Layer 3 of a small transformer language model trained on English Wikipedia (8 layers, counted from 0, width 96). Numbers have three digits each and are written without spaces.
A neuron adds its activation times its output weights to the MLP's output. To switch it off is to set its activation to zero at one token and run the rest of the model.
A neuron's activation on a vector x is GELU(weights . x), where the dot is the dot product.

Input weights of the MLP neurons that the questions are about. A number n stands for (n - 500) times 0.0012.
n112: 756460624436503264393513429468720438486464496537537468502590590658295675592561533490466222636378607663433554588475474461493537452354406462469505402562677622636449449645508651371442514486690347522573416504466620545299336611456468561665429499645378460424507451320524623468464499620514617212
n117: 547465402368553438617527575475543501611474622510479533690467570378457424267493431419231502538463698554721310578230536656668581582416501555586524414559430362677582507519374585641563533331550501617508594538431696372243438566450501322565586251365573652426459485457447354439648569540417519531
n118: 433562593512547726629553362336647472458496519500394498556587423298465524494595354553468267466460361351506519708455539372561312652522515650519321269568674421504670304482609345498456549573426269643396408615515454625642359518597566708749515503600574407439384439271560512459576582612524562385
n137: 401338551502444377434799500428499320505595366643482495649729509555512563329504561510456501718372739445517372526443449550502550581390587419495572556769565506338512613519555450495673570486601499485350582510296581394376266439524554436467505456421485349492590480470485367390608421611677525546
n147: 531564434424371588608620433262546488613544623420486353689585686506454401481451352404494354583538611611347414638543467349555462508518640549688387487456619389603626330581500629484355520656726494596666590463487432576411415567393501528503439205530595293266546307473746205449580540402591629329
n289: 478530606412480477344644432720542404541375371413506417718451570430309636572398311488314536535470439543468623474521538407520703623380573492576421474647687546708509411332341539600454671481576406601479668648494406477410300482677439413389516565459603607397514304362446550497457775703654469384
n361: 362590701461530367035352516556461532512350503495157538384526463469025509421568324489547302600454442657422390620642829596712868460434408682475485484682396788660565708470708577564492409486529424704562301450415572345367613801678585479670708397381399467581441358584377231380285374576441491443

Output weights of the MLP neurons that the questions are about. A number n stands for (n - 500) times 0.00096.
n112: 742795219611321346355290445522334363486522440832652513644362584483634486543541747435670539403454570665566569532569245516624574497552458589423521332540517340601310516282467585478418466654638233465291545649618482332523426682535332189533577400406407530264714722645524479641540514348678381392
n117: 309525321564470428464290382408604609485530499485739664487187397423571585509455604532483547512454503369346634349716507462459595439570573526466528515401339748665434485431555460579699348595755769283535668292662550412682572499685499473431505508457336346522395558641650439548416440271489523445
n118: 669583885546441512339476462597645523341649541507495430122457392568715393590555693407742379491516464245475629524655496400251391650619591611370348249382653668433407673270518420771836280511603565468449495429537384393417587291496701487439528372400187437576455657560225722463633317384395591693
n137: 444427377371756466434469577550468459450473567448503611453338422297604449362440634518392560383609406594525809421626301325547533391580516458601379529648515781403607428502576693518415530331584576516546343606638329795447500491577279643392538587394437347459301624565522489548648469434570623410
n147: 444318473405668550506702377551664162498695241461633485568678452313677380578628496557559716510817537292757603449495468207575364362550434436719658595519399530518596492572538302526646578522271439418492283466728534277426803587579217304524498486415611584608549383449583238541348551236486468560
n289: 538445296548464311311225713413523646661406572514600394625470454394617500320337579610555518370347423376627452729547439427472504666385755626550633480534510422539528651384544545358420215519624578409663494448333436245653591368351553530748536614229659710396640523684507376759458275526477539510
n361: 830267754604640484335298625310476494412276419583307229333420087401543263592308497667573801613406648403378505411355426464509970514374477700283160433314655608658395262616520403700617758714725322431476589484266442390486342748599571443901476236286974624893467830421341719623215457644374507563

Each question names a token from some text and the token that comes next. It shows the vector x that enters the MLP there. A number n stands for (n - 500) times 0.013.

Then comes g, the gradient of the next token's log-probability with respect to the MLP's output, scaled to length 1. A neuron's effect is roughly proportional to its activation times (output weights . g). A number n stands for (n - 500) times 0.00088.

" the", then " water"
x: 571502486496450426625525510528529291447595570484499542476512485529469469488488459498432560548624440520546528435502469472465482468452476604546666499371471475600500461555457552510486538498552534359558462580666381411440448488504096372499502608505564475592524512520537540585470528408490486549
g: 594493463415337742729463641500472470310625459387564555657465475659229552604527559545419303417567556385404562390437642419403606491653404384499553397626571684397367531465442540632517320548638515638109297560636839551497564363321396483404515514598451447445526394610504549390503498664453603501
Which neuron, switched off, raises the next token's probability most? n289

" that", then " Israeli"
x: 543482473501523396487534425527405477510479442466483459513442496532361517541603503519435583448631439489450446431499651543555552620479429607568643483575499622588419583580505511458579545555561474419452431531549490542529486420466101463408546639492449437564409476555503449585446446473439525578
g: 569465522637547314497481256549528468678481579408482677464389563379563541414483398452402623620547416545444597523486450471540546362618560434282481446491383407634699427461419631504461708522375437812591605662346479250468410616551732515390252505302489561450542359323496768455559650308561762494
Switching off which neuron hurts the next token most? n361

" observed", then " between"
x: 500507433501545424537492504392454447427578501479589428504448500569339484527509583483614538463519513410454482470611507443515517445479465611520531592522546550522454528537463523476506536585600513471564467538562468639529432442449075460368572562398428396543424505528460517607530551548484524625
g: 628538350560564399315562699559428706449429573433467421546495546512349360395341406377499438401409613684662686432726220302383490472336445679526338576405494510521513336391598678645504449561712480575542482277661533558498675561655402485353604327662419515367525569625329653506681434591543429446
Which neuron, switched off, raises the next token's probability most? n137

" studied", then " at"
x: 466455487523488517578475574513529418461634474563557454576579412525438499449402618440561518445373501434461411499481481487480473495598431587565519556522504466589425433519477562419514588563547547573504432431551472547525484409451083407544562492367475510571482498552459506625602492563511581597
g: 625578445596456449492511583589369700402494511553518472365596394482346680545420458421561346594453680545386639546506471658417562501493288431303560510514380509347445393462546526527308465509623405805633464171465327667664485411426480408541697501526444574489311383384491915520557416762556522545
Which neuron, switched off, raises the next token's probability most? n117

" to", then " E"
x: 477498579464526455507505425508456469465564504521568451480371479428505565443502528507522647513477557430473526458405521438546513510501547582592695478427538428537491550523474566548584519482507508488548440569560555543481409400436043503456462563541554496563402507572502424552494499509486491535
g: 510389588667476202426598551533506514638382266655398529365480476483525543447558572578566613458619552489484440280470435433363290676315771725605501438683435523436607448393678427516433504516231634391697689319555285397750341562576601428580510481342492606610474607504328434568487493488459513591
Switching off which neuron hurts the next token most? n289

" return", then ";"
x: 568507456525413365526573572519521311480625438532575481519485501423426562506417588495484514474468565485394608512530593433477535452499484601547543524477573497504508433604391506523533455546558460476453453477665427654517403407452102394441487628489512459532474539583589573497543446550464531505
g: 547551436560705465563433405525645491575553596350532810321424405551537434373503218368528453490504448474530489627662434628367589488476532646653477615589298425625696668382399659569508494642436597173344435560381385643506505522498464466730605395485357560282266431349436630340528648639519473475
Which neuron, switched off, raises the next token's probability most? n112

"oriented", then " Workers"
x: 566463532512508434524520522467528309432602401564536486584482461517505471529421539577575496414498531418408537462571475476475464531536538609570488579447532559561502388531470517447427543509524470478524428511670448627487466509472072463501502488436426561606486499549490368635549482498485535583
g: 430655543617502720462418353719347438456568397647518584574343410402808578690629472625459619465497472380567552411410588567379133739455385586398455680558474530489481302519675311412406618480417585497545335472203438430481468435620657521473355572336584484555393563415444529620458673511502437634
Switching off which neuron hurts the next token most? n147

" in", then "-"
x: 522418478442502572482384512515523465576580495531649444585522460571521509434427546496535631391487462421501460449503502486516494528532506615561637527395530484586505613527544520461568535495514494379509450517562519433367443444479085382499529478480520530537461520604458411579601544438438505579
g: 387518366581537462337526687445453592639556502454498497596510454541411567435414328565457582393498517623555374330335537486552495454683699500624352712494345704372423326759221514510588347428482638480508591561488474480715604508286239548511576620220585532462701613588603646562484295411553495292
Switching off which neuron hurts the next token most? n117

" after", then " take"
x: 552532483471484495515419454500502455455574422342518470497468607553506530541506590515442665454414472466472489483530718588488454512495494608549623395579542502513443517546482461535544426512543508409443501527520495490437340459441109474450523604450480607514388484440558643562648455429554554532
g: 554531554590417521507472813513629523686389489501617375437339321239628605510359395421682580630527655480558763624529671547747641386405366382532660570572405402311316461362241312457485543419343374564551469468526424463424519642426456410661347560504525364470581409521641585614389646589407553422
Switching off which neuron hurts the next token most? n289

"ing", then " the"
x: 565505512471444426498524548492492397459636420519626486521448408498454540542478618529523546528472512357408486444595523521476477541492438594550536567512592399641452406588483514517505482512550499429397431537657585586541492572434080480448484534501470458523373510588517518582448507493422496521
g: 245545643354503635625455480591492572506562575407647373412451518420453573498592665440449667408243504443584392311461482625685428459456466381507682467574622632685522751499509413597652464360594303339469589498285510390666386140615419503532693584426382407586499669245458554559464489495563433643
Which neuron, switched off, raises the next token's probability most? n112

",", then " who"
x: 507541504497556472396468418547410517467559410564474520476428397457418497467460539551520531421507429582425465529577564500506436470551467574567731513519485443526399500550477593507578521462474522477587391559660430509526513517530139434441415519462537545598407457601428453656502493539512546615
g: 631470590424631535444485486511423530389567617635352365493374293605405485567343511513597517505484632586404611523468464368560550303390406265529758634588382541704509357485454387748615481361360589549199465528699354478512541572619572363328314435542538683435580481708507531785340689385415555509
Switching off which neuron hurts the next token most? n361

" van", then " Holland"
x: 470470561550517455590454554441519462485644463423582575476474496291495444479432522445589584483540450451454560516501534454399319504525497568572555390578587519518490481464435494462400435554486508298528418512721356717478463389592222458494437636516494513635499640555492569551517566476475443563
g: 372419403276337553497444310403353573601266591561708464486534568257415590481461571638431434661376465448685458638526459419638531674519357337494727386579545545585645457410443454438665486570215642422661555602374413176644518552610545495408444456441735469381526518562496517622392499619707541620
Which neuron, switched off, raises the next token's probability most? n118

" Bury", then " St"
x: 557501425467526470548533518600463438488605415399453528433478551423561576558447559516446521562552565436507518486495474529430322487513400606578504504433496588467606474491509520531542464506579537455395450527622278715480479376550154381493497549476536496640457438470445547591659457516593454546
g: 443429549589745449570382715616375366353594473513458450609496461281685573377687459408474590534394530593613486541524322351674494426473331515326722595404520536537537646663394469417619485505290435232530408198418417375634539662458479406452568686515628661662406678503558354608415364537435485663
Switching off which neuron hurts the next token most? n289

"wit", then "ness"
x: 576462472571483476451631503424477312456571517580595463512449481499481510499552524474588587400511459424410578466546584465382412441619468596592471508531562505555552502618465501475599480572469517437461418467657539696516442566397154544441409536488445492574351355541460461548548497501486580512
g: 492630587662524546469534419515550556411300569408571431542693544388803658434387503504731452610556447690461317632349427596394543481600616562425530398384526325574406497634437280468704597788552322623523525200533563282356481515483557654405407409578544461352598209543615430435387402479455527528
Switching off which neuron hurts the next token most? n137